Layer 2 of a small transformer language model trained on English Wikipedia (13 layers, counted from 0, width 128).
A neuron's activation on a vector x is GELU(weights . x), where the dot is the dot product.

Input weights of the MLP neurons that the questions are about. A number n stands for (n - 500) times 0.00052.
n38: 495,434,679,590,514,535,170,772,518,727,504,378,540,591,207,624,432,657,458,519,193,549,310,269,619,518,620,452,353,490,230,439,393,376,404,639,477,478,635,215,505,564,304,104,296,231,709,358,491,318,313,414,570,439,406,306,966,671,735,240,284,636,397,518,509,505,633,592,677,370,369,380,534,719,491,468,259,395,461,573,597,528,659,816,588,725,404,464,588,381,509,589,742,459,447,324,628,536,600,518,804,431,418,376,576,520,380,602,559,216,652,315,616,500,462,585,411,597,622,521,599,601,432,656,598,704,647,630
n45: 615,735,445,614,442,449,361,379,562,657,358,642,413,668,606,420,496,435,664,714,413,644,350,559,293,463,448,563,513,421,387,737,484,403,504,458,672,231,393,624,421,521,442,335,672,508,574,797,524,484,340,516,661,633,515,405,260,488,429,671,703,525,500,582,379,356,648,520,327,391,568,560,591,397,591,242,492,393,373,548,317,359,418,549,446,339,570,520,667,694,383,656,420,930,436,427,306,460,783,532,536,884,451,554,444,391,463,456,428,692,509,647,316,529,859,331,282,434,361,353,551,595,500,555,315,582,468,320
n53: 474,713,462,527,680,482,384,453,511,253,618,456,601,593,418,341,252,595,382,597,436,569,426,459,569,660,467,629,449,512,645,697,346,283,446,314,452,631,312,356,602,395,340,536,440,785,567,409,515,519,606,253,546,628,385,445,512,353,594,585,293,558,335,478,318,600,433,381,411,776,465,453,543,507,789,591,424,436,496,508,594,406,522,611,717,410,403,603,690,694,581,293,576,801,533,465,683,591,515,504,442,583,500,462,667,319,263,410,500,558,396,453,395,489,402,624,694,315,657,430,415,543,608,489,574,674,423,504
n66: 453,383,184,550,596,389,280,339,226,419,607,427,462,763,450,881,337,462,628,464,652,555,393,481,341,729,568,554,455,269,403,608,479,504,641,588,608,348,308,283,539,657,478,373,652,148,504,563,352,543,786,397,608,615,528,488,360,675,474,262,813,237,415,322,447,397,591,558,654,368,549,673,276,387,456,627,373,409,482,426,706,456,522,308,452,517,556,376,756,647,410,478,645,423,622,735,552,712,362,517,362,540,258,439,523,624,273,714,456,581,607,387,416,526,873,538,513,566,567,642,656,483,595,574,695,582,589,508
n78: 496,262,534,589,479,302,465,439,496,263,401,541,480,782,432,472,496,500,624,656,353,626,566,362,161,546,675,484,444,491,245,873,435,367,424,589,359,369,359,496,496,563,362,423,654,492,517,370,398,625,277,389,440,369,434,381,335,521,761,543,819,603,373,538,394,732,467,468,608,328,140,459,707,684,584,656,589,564,366,656,348,677,496,825,687,332,642,438,488,759,626,560,457,459,387,334,437,210,454,569,589,445,521,458,626,440,445,351,619,431,737,629,463,357,623,463,428,374,526,578,573,738,546,622,462,492,423,722
n94: 469,593,555,532,743,525,450,570,644,398,460,840,422,593,633,323,376,579,655,272,442,687,659,337,435,393,640,651,449,300,400,513,553,588,273,527,700,368,477,262,754,482,437,452,619,412,162,487,509,630,458,398,162,751,487,413,388,821,369,648,496,449,482,236,559,422,545,664,432,594,202,509,217,545,855,455,609,517,180,696,473,387,500,703,864,558,446,491,578,581,715,376,521,624,266,780,307,592,331,456,401,459,353,487,421,441,414,530,372,574,395,509,565,870,613,579,527,351,294,466,251,591,464,479,661,411,526,657
n100: 552,500,257,554,251,624,493,449,330,368,496,404,547,646,489,732,552,541,489,750,421,566,374,434,300,519,441,569,469,264,385,612,548,401,532,584,541,553,190,406,538,598,541,526,382,382,597,295,687,448,532,507,428,536,167,777,430,420,394,438,281,427,500,658,652,659,489,514,605,544,411,379,805,571,466,496,630,478,676,556,599,545,440,511,473,557,541,463,393,466,465,477,608,761,420,594,398,225,425,412,460,310,436,462,438,492,333,584,642,399,617,547,467,390,611,474,385,462,646,747,504,685,350,582,328,678,584,621
n127: 280,530,483,332,450,508,661,341,525,491,414,451,444,600,700,524,670,287,419,422,395,650,273,321,484,300,337,400,322,540,389,705,635,637,436,365,533,441,525,352,470,450,834,317,508,512,537,520,687,446,706,681,628,536,640,623,291,412,483,599,395,539,389,479,606,573,437,597,194,421,453,719,452,659,286,568,936,644,455,554,378,626,417,554,262,609,479,537,754,341,669,509,624,662,435,269,538,582,716,630,556,331,592,240,617,459,361,254,454,392,764,315,390,525,711,435,372,344,534,379,577,560,563,694,376,650,565,536
n139: 470,527,406,430,373,537,275,581,614,577,624,620,420,773,296,378,660,611,442,369,535,559,586,615,37,409,509,433,536,495,282,563,560,484,750,535,513,554,470,645,531,474,544,360,471,427,461,449,768,417,358,599,654,703,276,600,427,584,355,572,504,397,311,474,385,401,478,722,317,518,250,470,174,439,658,443,686,404,932,682,562,465,774,564,380,412,500,663,633,513,578,822,488,690,724,359,574,628,539,661,555,443,483,211,464,654,408,593,604,270,589,353,419,368,523,568,527,465,451,230,218,550,361,603,723,215,487,359
n171: 525,526,426,444,356,452,762,348,385,408,396,637,265,609,318,647,676,380,715,434,369,545,513,291,512,311,294,674,430,541,805,597,339,583,403,479,408,372,460,272,278,436,479,681,608,364,349,488,488,656,549,454,343,624,347,422,592,330,534,255,466,405,608,521,466,378,399,752,568,811,543,709,562,698,551,334,286,613,590,744,641,504,660,679,436,250,614,438,547,449,496,322,551,194,631,729,690,760,328,278,622,359,601,547,566,519,275,476,399,763,414,626,340,457,478,467,603,572,465,516,691,496,681,552,568,272,533,508
n217: 422,764,130,708,614,417,372,376,381,718,694,418,513,208,513,508,674,448,433,258,575,671,478,828,398,400,526,428,578,383,733,605,530,628,596,344,491,529,572,596,589,302,574,829,641,315,452,222,569,377,505,504,366,508,344,496,326,540,725,445,469,793,414,443,580,658,346,568,287,588,811,534,588,579,460,291,540,420,832,500,442,673,522,418,674,385,601,522,532,478,454,635,418,369,389,624,351,744,439,602,589,585,180,226,564,577,473,572,362,541,669,394,496,504,629,500,133,327,356,422,748,339,588,359,539,271,376,542
n219: 443,463,554,653,628,421,297,793,575,605,483,696,475,496,107,432,173,582,671,610,580,363,583,296,658,522,427,403,514,693,518,517,405,682,576,603,425,174,557,629,455,535,518,680,630,440,224,354,315,526,227,779,391,416,241,569,573,264,509,751,628,423,448,390,504,505,540,373,481,528,387,633,189,650,345,353,522,741,585,500,487,473,351,343,617,425,737,392,785,293,413,645,443,539,577,592,628,483,188,611,576,527,337,606,642,568,456,321,695,381,821,313,612,642,519,418,572,447,798,335,391,415,610,467,429,500,578,508
n232: 431,516,397,445,341,449,515,591,484,688,485,351,831,638,426,351,335,599,555,540,597,470,408,551,388,504,534,340,468,488,386,615,443,504,245,625,465,438,329,444,574,481,728,364,441,561,343,199,432,392,342,687,674,437,511,354,512,438,831,312,492,337,275,635,520,639,554,593,567,659,671,459,590,353,508,301,531,908,351,703,609,164,658,656,657,593,569,409,454,554,354,345,511,358,508,552,620,387,504,530,657,606,589,387,395,577,344,399,596,388,463,384,624,613,573,447,453,601,452,533,416,429,454,639,524,669,421,540
n291: 218,548,631,549,275,492,416,541,538,482,571,304,630,529,516,451,303,500,504,742,321,673,517,575,516,390,252,313,562,229,444,378,579,619,512,659,567,375,408,597,444,440,162,417,323,459,525,682,645,504,318,437,524,552,397,398,637,534,474,281,849,383,533,483,775,574,144,769,555,504,357,595,317,525,547,718,453,671,288,627,577,320,390,391,681,445,618,329,695,810,456,461,788,386,356,827,334,488,534,471,475,560,576,624,641,425,427,365,637,619,695,455,735,581,406,380,651,393,461,611,513,361,648,540,454,552,653,548
n315: 403,538,454,620,488,527,546,556,422,756,644,580,559,771,403,359,657,496,554,230,671,381,596,567,512,383,480,324,538,331,657,676,584,473,554,195,456,465,387,568,479,427,748,104,334,512,456,425,460,545,513,705,714,500,181,406,275,619,594,458,692,454,604,362,315,550,504,539,658,427,763,326,624,764,700,451,459,360,504,596,479,484,249,319,574,239,391,596,624,325,512,542,576,351,441,712,610,504,431,409,555,624,650,451,521,303,467,524,523,711,365,100,496,488,714,528,583,496,521,393,625,602,500,488,533,562,468,461
n339: 504,527,451,692,448,647,403,651,539,482,487,542,318,432,508,521,351,555,351,567,422,513,470,235,471,461,408,359,791,523,338,587,681,658,599,517,599,210,537,437,487,746,530,416,382,281,509,454,378,23,726,462,673,308,520,667,836,261,435,585,639,451,525,483,395,438,250,351,207,300,412,571,573,522,643,204,177,603,404,537,557,483,345,419,526,517,406,661,468,690,593,394,296,491,500,639,440,773,474,772,483,640,814,413,675,733,543,421,675,545,740,396,521,483,514,437,346,700,593,645,473,542,466,329,457,480,677,619
n357: 583,465,431,328,483,635,465,246,285,305,603,579,605,667,572,565,571,640,530,517,319,476,438,606,561,325,537,375,640,478,808,383,307,445,584,402,467,468,398,679,619,134,525,320,349,459,675,308,455,822,522,707,560,592,594,786,347,382,496,444,340,483,710,404,530,556,722,480,473,566,737,777,637,534,449,653,457,484,585,316,420,623,341,711,662,580,471,632,485,290,820,375,523,279,488,356,302,271,279,520,403,483,492,652,709,407,538,512,465,404,406,237,516,432,531,340,342,559,320,610,586,407,575,611,462,293,512,608
n366: 641,402,580,623,461,77,573,647,504,456,597,687,380,462,339,521,700,699,487,366,560,513,555,434,475,646,504,409,263,307,465,678,647,443,516,526,650,480,470,648,600,586,174,496,553,260,615,458,429,440,464,619,812,672,769,496,460,274,509,424,461,279,322,655,735,447,754,512,621,396,332,27,582,620,375,487,705,459,450,472,691,331,431,602,461,539,744,390,655,621,338,443,652,530,350,549,427,719,440,529,446,539,504,643,419,348,539,442,647,295,491,691,245,695,382,576,618,539,456,500,593,575,509,374,183,553,567,398
n369: 536,644,491,592,415,356,382,491,554,759,526,438,560,473,432,789,323,518,573,235,172,335,593,382,535,540,709,685,467,395,491,526,417,525,513,631,620,199,593,523,541,137,375,199,369,360,744,78,400,705,547,465,483,436,192,397,723,369,712,722,626,606,474,598,428,330,594,552,616,307,307,700,674,504,352,735,437,547,214,658,766,455,464,575,586,693,674,399,389,263,530,372,400,562,634,579,536,675,611,213,500,681,353,325,560,515,473,452,578,579,524,371,561,446,364,635,591,595,294,555,325,271,638,635,516,445,666,602
n394: 450,369,435,496,230,568,627,525,805,313,293,566,354,533,508,268,596,496,444,487,496,369,600,532,447,223,303,710,605,684,221,581,640,563,480,615,592,636,507,404,491,648,559,537,420,496,584,192,381,727,429,612,512,648,527,609,776,449,737,631,563,617,376,475,824,513,668,541,591,367,401,308,571,639,377,819,479,504,365,289,347,441,458,558,363,690,743,575,469,664,436,431,633,224,557,482,483,689,450,590,593,538,643,530,557,388,275,427,395,356,252,399,463,339,628,348,401,521,685,350,574,545,248,675,579,624,196,564
n398: 500,362,593,594,429,400,511,355,476,431,677,458,466,745,526,368,504,438,612,411,579,428,562,293,795,590,504,395,545,437,380,538,446,684,515,552,188,500,412,582,504,520,176,515,262,569,364,477,355,496,496,372,399,437,467,558,598,666,401,403,571,516,481,676,155,323,285,534,694,450,532,458,380,461,406,765,762,414,742,500,377,540,574,392,520,531,430,581,388,285,629,902,569,621,284,402,476,271,711,557,662,520,371,402,382,526,429,644,641,382,697,496,508,685,500,703,304,472,496,515,709,560,516,541,620,611,466,500
n409: 536,384,368,607,299,458,436,574,379,438,429,441,531,488,442,577,512,539,414,592,548,430,421,548,918,600,457,562,633,791,614,369,614,635,362,528,468,329,462,575,613,154,200,543,420,653,456,484,387,568,521,528,672,275,646,430,654,654,569,525,363,426,599,584,374,479,428,357,435,618,529,430,500,300,613,739,626,181,350,684,484,278,308,630,704,572,560,445,467,604,519,274,750,412,356,458,364,660,496,691,627,606,324,520,446,588,492,333,651,745,564,504,465,435,572,606,533,371,344,447,393,624,428,424,309,325,285,656
n426: 137,415,504,427,603,419,492,554,612,522,639,559,289,364,537,624,517,677,430,545,302,638,271,396,446,423,257,372,710,706,566,665,471,311,631,452,257,317,563,424,543,466,209,312,565,508,419,421,546,753,703,386,734,182,540,468,473,448,439,402,664,399,546,616,596,279,607,690,657,405,773,692,315,612,392,604,691,484,560,605,565,530,603,737,705,414,402,635,631,444,358,412,564,500,304,370,268,655,722,467,442,169,299,414,585,599,561,678,373,424,560,649,216,413,640,496,535,439,518,520,579,297,650,419,743,569,613,488
n436: 281,381,382,730,431,496,664,554,588,747,468,409,708,601,610,731,509,93,580,514,514,670,482,429,562,340,671,403,447,382,327,482,698,444,210,290,587,273,392,481,477,421,541,442,679,428,495,316,540,578,394,582,500,714,642,576,591,630,551,538,274,628,563,440,551,296,376,655,312,355,528,469,481,472,352,272,472,319,809,618,337,681,367,700,926,509,399,491,814,772,500,594,573,473,326,706,260,446,358,612,332,477,619,814,318,439,528,598,428,366,638,558,496,375,640,779,134,546,632,314,476,358,399,322,665,531,194,496
n460: 288,583,605,571,184,378,592,405,348,450,522,723,722,694,644,659,887,574,260,551,513,548,807,397,474,394,552,530,440,491,495,611,461,508,445,657,522,706,315,491,621,500,832,297,630,391,434,586,275,801,682,272,479,508,272,251,500,303,630,335,509,418,731,686,792,473,642,423,668,472,386,522,710,260,460,657,302,521,614,509,563,469,593,557,608,558,566,452,696,469,646,450,583,390,143,519,335,318,725,332,539,487,465,393,606,441,272,539,410,500,448,577,211,276,528,370,527,334,377,550,559,359,279,618,636,437,565,513
n463: 713,407,557,481,728,557,323,475,409,478,399,538,488,534,500,711,789,610,356,464,375,312,644,226,392,517,525,780,661,221,299,619,634,597,480,400,718,362,392,348,491,461,560,483,659,441,457,446,404,539,680,724,566,439,236,571,688,483,470,371,349,703,416,517,378,385,496,777,320,378,390,375,613,436,263,478,483,664,294,532,244,496,205,623,644,582,671,601,631,204,698,143,644,543,330,500,620,374,722,621,670,465,573,418,375,528,504,525,789,349,523,661,692,362,523,613,373,561,337,601,646,483,620,496,461,350,634,618
n474: 561,729,722,866,173,567,446,427,487,559,166,452,619,601,597,581,360,431,244,587,624,474,435,641,521,570,547,640,633,213,415,466,327,657,664,580,807,634,500,528,388,438,504,771,274,422,342,590,620,399,306,182,626,705,697,484,606,500,433,628,682,391,860,518,281,450,306,661,581,458,713,436,495,399,540,629,281,568,500,566,482,318,298,483,473,504,460,574,463,615,517,459,582,588,320,518,177,586,588,534,487,527,425,527,816,690,420,905,565,628,241,610,414,358,389,414,437,433,568,459,278,415,469,450,460,425,504,391
n502: 771,294,179,589,356,697,565,791,585,433,446,265,300,559,505,649,667,666,191,196,575,452,706,194,543,470,190,600,784,685,495,543,665,714,329,495,372,674,530,371,756,595,446,418,397,617,96,452,548,485,79,657,595,429,370,459,660,720,750,741,475,632,480,569,465,786,654,591,575,526,419,442,484,545,580,796,394,281,495,633,530,550,609,539,263,590,594,573,390,103,346,230,371,416,428,531,356,636,698,707,806,701,134,385,619,418,380,404,212,341,500,538,389,340,542,665,454,365,429,458,490,313,713,425,335,594,548,448

Each question shows a token from some text and the vector x that enters the MLP there. A number n stands for (n - 500) times 0.015.

"ide": 533,528,505,259,588,545,505,569,510,531,520,477,496,378,430,369,407,460,510,429,424,500,455,654,394,583,561,570,446,535,411,324,580,348,493,463,567,668,638,550,521,563,467,595,559,587,482,659,511,579,486,498,497,397,530,558,575,481,424,493,514,513,568,555,522,508,493,420,503,501,527,392,526,399,468,580,403,516,452,704,372,478,540,483,430,492,465,310,512,490,439,562,414,618,460,614,563,362,529,481,368,496,503,449,492,480,598,438,487,604,512,628,410,416,462,569,470,474,421,541,465,629,488,392,722,600,450,522
Which two neurons fire most, strongest first? n45, n53

" N": 573,500,489,292,507,531,564,500,319,440,401,484,370,514,383,492,381,433,481,462,512,474,502,642,535,594,506,679,418,562,613,323,519,403,511,531,505,669,644,475,509,611,548,483,570,542,587,664,637,546,556,430,485,446,592,517,501,485,549,419,577,453,498,445,489,461,414,463,440,456,460,477,544,682,443,575,376,544,512,614,380,480,490,432,471,491,513,390,457,426,492,409,530,634,425,484,592,399,490,473,384,523,498,542,502,372,724,547,503,450,607,529,390,485,425,512,552,528,553,563,459,523,422,490,708,580,473,556
The neuron with the highest activation: n53

"g": 480,487,520,326,540,541,467,506,488,417,480,443,453,390,432,496,499,467,532,437,458,466,505,623,595,587,474,463,412,488,448,390,434,400,546,457,461,596,810,548,455,574,590,555,613,515,549,703,470,557,671,549,501,474,576,422,482,501,505,493,549,412,509,485,518,443,488,399,451,508,503,471,632,552,568,443,382,564,586,723,446,484,655,449,488,574,554,366,529,431,433,396,396,609,508,540,484,493,440,497,472,403,431,352,526,435,675,509,446,521,497,588,420,357,403,564,456,481,437,528,529,463,498,486,599,573,541,540
Which two neurons fire most, strongest first? n426, n171

"ight": 503,468,447,334,584,478,567,434,521,467,550,437,536,381,457,460,507,472,525,393,504,511,543,746,566,575,540,580,445,582,418,348,539,423,573,454,549,556,708,550,576,595,415,609,595,516,563,645,435,495,417,487,470,494,508,490,391,422,474,453,632,457,486,424,478,497,498,387,444,420,520,463,565,508,544,468,385,401,404,661,436,450,576,398,538,477,532,401,522,463,538,417,493,719,465,580,571,345,498,439,421,442,548,444,583,408,750,490,615,523,553,501,537,501,454,554,392,566,404,513,505,631,488,465,525,518,394,468
Which two neurons fire most, strongest first? n45, n366

"rib": 466,556,531,380,455,486,516,497,367,437,485,432,504,426,377,439,447,487,531,377,632,446,430,704,552,579,479,534,386,519,388,453,507,513,515,524,511,453,674,501,521,523,501,575,604,556,591,681,433,496,552,588,455,400,552,534,532,542,541,563,580,387,546,458,534,387,505,411,400,485,552,395,596,492,431,500,394,599,510,725,664,509,534,429,514,565,400,425,431,480,438,442,445,567,490,496,539,385,557,480,397,425,439,481,539,442,650,488,541,619,520,502,438,398,382,548,559,530,688,553,518,506,410,439,537,580,457,448
The three highest activations, in order: n474, n409, n366

"ai": 476,513,423,173,543,493,510,503,412,433,469,434,587,336,370,440,415,399,495,382,438,435,548,572,512,585,492,684,484,516,433,339,541,532,425,539,542,668,679,462,537,599,593,505,490,582,606,632,563,549,518,553,490,487,475,542,492,550,522,474,366,482,468,487,455,433,543,474,537,399,555,418,569,478,569,514,400,551,604,660,400,527,528,489,440,565,509,361,498,434,488,509,413,638,473,572,662,290,457,423,359,497,452,571,545,484,688,483,558,453,497,528,481,467,541,469,388,521,464,580,501,500,417,445,538,620,598,599
The neuron with the highest activation: n100

"ex": 487,495,464,179,478,555,437,481,337,470,492,467,645,428,407,444,393,467,568,409,461,471,555,558,475,448,514,508,421,561,638,438,590,405,532,508,572,582,779,589,538,548,631,494,570,625,472,578,631,526,585,509,493,420,500,531,522,462,498,440,638,440,543,563,540,504,487,415,439,493,552,443,634,564,466,486,369,569,486,685,444,508,506,425,389,589,478,448,557,488,493,522,521,565,452,458,592,289,424,355,402,466,578,589,518,382,604,444,504,469,505,544,434,547,507,444,505,448,529,565,420,600,503,405,526,505,473,464
Which two neurons fire most, strongest first? n357, n315

"ity": 470,484,561,263,493,559,482,537,456,493,501,306,557,466,426,394,463,473,442,395,392,555,410,638,603,562,615,545,360,477,597,312,595,361,536,498,567,597,648,559,497,533,481,568,584,514,548,671,564,527,467,574,431,463,604,420,548,422,473,498,571,448,580,503,490,552,507,476,445,442,524,435,533,443,462,574,402,576,486,679,411,475,489,461,446,572,537,345,427,439,468,406,482,699,542,571,442,317,463,438,357,529,599,496,545,486,601,501,407,509,519,559,523,440,450,466,465,481,535,615,535,580,414,400,624,637,468,587
The most active neuron and its activation: n291, at about 0.59

"ove": 560,416,467,270,415,494,497,479,394,525,439,466,563,406,322,521,469,528,530,379,469,383,594,758,556,563,457,558,397,562,425,366,541,513,436,516,506,610,720,548,503,493,519,593,562,540,612,540,454,553,495,509,523,472,478,542,541,491,500,508,543,505,462,466,549,451,598,351,406,438,571,409,592,461,473,627,410,591,446,645,402,472,562,493,409,571,532,390,445,470,431,419,335,456,473,574,395,338,472,548,495,469,432,478,582,475,645,551,544,493,570,573,527,511,414,683,460,547,404,558,493,480,524,502,551,553,358,570
The neuron with the highest activation: n369

"yn": 523,495,513,326,548,455,505,484,347,449,365,401,462,442,391,445,441,594,547,476,536,450,548,687,522,506,432,452,415,547,516,436,514,379,528,527,652,644,709,509,494,584,658,519,514,572,503,589,570,622,562,531,506,417,529,496,455,521,529,459,643,458,463,504,555,432,508,416,433,447,473,354,668,481,482,567,355,424,560,615,455,465,524,450,513,517,456,365,520,451,509,412,499,653,466,589,538,302,449,388,416,436,420,533,522,429,684,464,601,505,554,586,470,445,554,535,345,472,475,569,474,602,545,401,628,532,522,577
The three highest activations, in order: n100, n460, n78

" bl": 468,484,477,144,488,537,484,516,476,407,591,465,500,515,406,489,442,552,463,406,351,453,431,600,569,611,507,588,418,494,508,455,612,394,554,446,449,481,788,599,430,480,534,487,632,505,610,643,475,530,625,501,422,458,607,532,499,527,580,450,660,497,554,423,521,386,535,369,442,479,550,435,580,524,415,532,444,524,506,632,435,558,497,394,502,507,404,418,439,441,444,455,467,642,512,620,601,345,565,389,401,517,542,436,502,482,608,430,519,498,477,563,583,424,456,519,467,500,593,446,417,597,403,390,668,517,579,678
The most active neuron and its activation: n369, at about 0.36

" w": 483,489,440,240,614,575,543,544,389,426,544,407,460,475,427,477,428,475,474,420,472,525,430,610,567,595,509,568,371,492,460,374,646,410,489,420,390,572,781,538,529,524,491,471,666,513,562,684,590,552,538,484,474,440,553,495,578,501,466,596,693,452,573,440,444,454,500,392,360,496,544,429,515,573,516,553,387,448,537,633,378,449,523,426,553,498,464,433,387,413,449,396,444,573,545,536,520,536,519,503,414,539,552,407,515,401,676,441,481,454,552,623,568,437,407,564,421,508,572,513,539,496,395,434,714,574,543,632
The most active neuron and its activation: n339, at about 0.25

" the": 472,500,489,260,539,505,557,507,439,366,448,485,511,429,439,434,461,497,490,486,535,379,457,685,521,528,525,646,425,467,496,362,593,569,512,502,466,552,759,575,383,581,598,479,682,532,615,705,552,482,470,493,470,414,666,442,583,473,442,499,551,533,478,439,558,471,573,417,495,538,573,378,571,474,536,571,414,494,484,641,330,496,510,499,355,530,525,462,414,472,424,422,461,596,446,544,648,463,397,348,489,554,477,473,559,384,644,499,500,474,637,444,476,457,469,506,424,538,428,493,509,598,455,481,674,522,441,589
The most active neuron and its activation: n394, at about 0.24

" pl": 529,565,442,232,503,549,392,471,466,448,616,467,497,362,489,453,388,568,501,445,498,424,486,668,539,588,516,591,340,524,534,425,575,411,564,474,460,620,642,538,504,615,516,464,613,535,642,606,559,594,532,424,411,411,516,515,544,594,523,499,543,491,490,393,488,374,535,439,368,487,562,365,599,518,402,529,378,546,500,618,378,476,551,386,489,479,470,408,486,395,494,471,450,667,519,574,499,321,543,444,410,379,593,524,551,450,750,481,581,477,576,608,455,461,431,514,532,549,519,520,508,512,556,373,588,532,514,531
The neuron with the highest activation: n463

"20": 533,467,527,266,562,506,587,529,456,446,505,417,565,512,393,468,482,399,419,447,528,465,454,635,591,490,533,597,449,426,463,387,509,389,434,541,528,589,765,569,466,659,569,495,615,589,526,680,646,645,485,543,394,374,430,508,526,418,430,426,556,453,437,558,452,446,509,494,429,537,676,437,579,571,440,485,399,625,515,658,529,512,587,500,525,475,482,385,481,560,395,476,452,497,381,542,582,433,438,401,508,509,463,468,519,511,623,380,422,561,554,622,493,459,412,454,372,483,526,571,443,617,481,453,595,439,536,518
The most active neuron and its activation: n171, at about 0.85

"ther": 480,512,505,266,503,594,580,500,536,424,364,459,585,445,358,420,467,409,511,336,491,458,499,597,546,528,574,603,471,523,424,437,570,471,496,559,613,438,702,601,475,661,554,519,547,518,670,613,589,460,585,556,387,431,505,464,468,545,468,537,557,366,586,457,524,484,444,467,493,516,536,341,567,434,494,530,385,458,493,600,380,511,549,448,537,558,534,434,532,442,430,556,554,535,436,391,581,431,506,442,366,530,414,479,491,384,557,496,484,485,600,475,418,546,680,676,532,532,315,594,530,629,467,391,643,485,470,515
The neuron with the highest activation: n94

" cl": 523,544,444,167,537,493,441,532,479,411,462,430,414,440,301,494,506,569,436,420,444,502,439,543,564,591,630,580,365,446,481,326,592,334,621,534,519,569,702,620,522,609,510,570,637,519,564,765,503,599,522,498,448,380,573,467,584,489,544,517,620,434,469,490,541,461,499,414,463,536,548,374,519,564,461,488,475,429,505,587,371,503,510,413,498,505,423,375,428,357,403,477,450,668,484,580,557,485,582,411,427,478,579,519,492,525,629,455,479,493,546,630,508,472,454,506,458,534,563,461,482,559,470,358,671,500,545,679
The neuron with the highest activation: n366

".": 512,446,502,146,501,561,479,466,437,395,481,394,532,580,390,490,460,518,481,442,507,424,499,653,572,513,354,518,560,598,494,364,518,375,569,472,466,629,697,586,573,472,458,522,679,506,530,642,571,645,449,504,524,396,565,538,530,510,451,510,571,488,591,389,496,476,506,418,454,496,495,525,645,395,498,545,438,550,450,654,348,533,555,460,575,586,520,471,368,371,465,415,446,557,465,610,523,400,438,410,531,489,474,476,575,446,704,459,470,490,578,508,495,391,388,484,399,512,530,552,498,559,375,452,597,545,465,607
The three highest activations, in order: n357, n409, n502

"ing": 517,484,515,205,512,551,551,481,437,458,545,427,551,387,426,424,400,442,568,422,418,480,510,698,528,537,496,555,372,523,494,430,586,400,450,477,532,535,817,596,508,518,581,594,636,572,493,675,525,650,521,561,452,395,630,470,542,417,506,532,458,433,516,419,528,456,575,312,440,445,539,505,588,518,524,524,387,588,533,685,379,534,581,488,498,584,522,326,449,445,468,427,497,480,575,518,459,368,431,489,460,502,493,469,540,404,549,519,427,544,539,560,448,512,413,537,463,437,462,545,490,529,341,443,535,576,525,573
The neuron with the highest activation: n357

"us": 523,498,458,205,471,592,551,524,477,467,486,355,448,465,414,412,510,375,456,428,515,501,389,686,507,578,453,538,344,519,440,390,564,319,457,527,513,572,804,483,552,650,594,561,622,529,502,621,637,517,559,561,419,389,539,522,412,526,463,505,651,462,530,530,545,450,543,437,464,458,509,456,535,603,495,553,446,519,547,690,353,578,474,496,442,550,455,459,470,515,501,364,514,614,510,565,504,361,504,440,491,571,533,540,458,416,551,396,423,541,444,505,639,494,383,376,487,526,481,626,472,536,434,367,538,592,543,565
The most active neuron and its activation: n127, at about 0.27

" His": 468,428,493,364,496,585,445,514,396,398,505,495,497,531,438,504,452,537,528,398,423,440,541,672,545,537,443,613,399,530,453,387,486,504,495,516,492,525,856,580,494,560,595,422,603,500,574,563,546,507,578,559,435,363,617,517,502,451,573,515,606,466,476,441,498,392,517,401,451,425,604,334,590,365,434,622,418,528,472,612,383,564,521,493,419,595,493,448,304,512,477,410,498,629,408,489,666,437,473,450,408,591,534,548,558,407,619,513,482,506,585,513,532,472,511,579,348,528,478,396,473,592,393,448,658,534,461,608
The neuron with the highest activation: n394

" |": 593,425,505,224,471,592,531,602,463,432,446,420,577,510,448,495,443,417,431,439,594,540,473,643,441,538,394,623,512,537,507,324,568,555,501,505,490,541,756,522,460,558,569,568,658,579,574,690,631,485,513,588,477,447,513,409,479,448,554,447,587,461,562,371,551,490,499,486,427,426,465,419,526,499,540,618,343,567,583,663,430,496,596,458,519,472,556,461,429,386,432,444,394,614,436,626,467,470,456,502,591,461,493,416,469,389,681,447,438,480,583,423,517,530,429,513,430,529,522,455,426,482,435,465,608,451,525,569
Which two neurons fire most, strongest first? n502, n139

"end": 533,554,481,284,594,543,574,603,609,477,529,400,478,412,336,446,490,454,470,374,447,442,417,657,579,615,571,566,384,487,315,292,587,307,444,497,516,467,747,631,541,623,497,503,677,527,483,645,448,490,470,594,456,485,597,476,502,424,466,473,626,360,533,539,472,458,467,343,477,427,552,512,505,532,467,464,432,547,488,635,423,518,490,510,540,581,494,526,435,469,438,449,431,475,515,520,603,402,528,531,430,506,563,504,489,400,536,479,501,594,597,582,485,412,347,524,543,478,516,565,417,559,382,505,655,578,534,611
The neuron with the highest activation: n339

"y": 453,464,497,359,468,464,468,598,501,438,432,431,430,375,360,375,477,449,521,288,600,483,411,654,567,601,577,543,458,476,584,374,582,410,467,569,512,459,938,608,480,549,572,696,544,481,555,562,516,538,488,611,473,403,615,493,475,402,560,499,622,439,511,525,441,518,549,398,462,400,522,456,561,615,438,560,445,543,475,611,328,520,535,457,510,566,528,380,437,442,520,485,434,491,504,533,537,390,470,384,454,571,415,588,477,487,561,471,454,556,522,495,482,508,480,528,461,480,501,569,428,611,422,398,699,569,553,588
The neuron with the highest activation: n219

"a": 495,559,441,208,531,524,504,524,446,429,417,414,575,389,516,406,467,379,621,476,497,471,494,797,511,643,520,550,487,612,366,424,534,502,410,462,499,599,692,504,448,521,582,639,511,490,518,519,616,458,491,509,603,501,533,524,554,525,540,484,579,526,477,499,512,460,537,464,398,397,546,421,536,494,510,488,372,615,550,637,394,596,538,421,506,566,463,419,467,405,496,513,470,517,491,540,601,291,421,347,481,536,488,499,542,397,680,475,571,478,563,510,462,492,443,462,435,487,600,483,456,480,456,369,428,592,474,557
The most active neuron and its activation: n232, at about 0.26

"21": 502,448,486,185,476,520,616,501,370,466,460,418,580,523,489,369,392,467,460,517,530,487,465,641,581,603,513,546,405,555,487,342,545,388,439,546,548,666,826,531,445,586,516,582,587,542,551,602,585,609,552,552,502,492,476,526,483,473,486,485,606,428,408,518,499,526,468,441,415,429,637,442,608,535,385,516,399,512,493,663,516,506,574,421,476,483,451,416,506,530,453,525,459,537,393,589,502,487,414,304,498,508,499,488,506,416,658,455,474,387,618,558,547,491,348,543,495,486,452,572,484,603,540,409,550,485,473,506
The neuron with the highest activation: n291

" her": 448,521,485,332,506,478,525,477,350,402,418,567,471,495,467,423,446,518,524,401,560,462,535,712,579,560,498,551,329,535,458,377,539,498,483,436,403,596,818,532,484,609,528,486,599,520,612,563,567,465,497,451,450,408,595,513,546,488,534,542,566,493,510,386,481,451,515,397,451,439,575,357,546,454,523,534,412,502,436,639,332,415,592,479,436,554,416,437,363,396,524,367,542,621,519,604,656,487,432,492,441,562,535,573,563,389,690,574,469,503,541,516,585,586,462,610,419,478,484,472,457,577,453,426,587,529,396,616
The most active neuron and its activation: n94, at about 0.2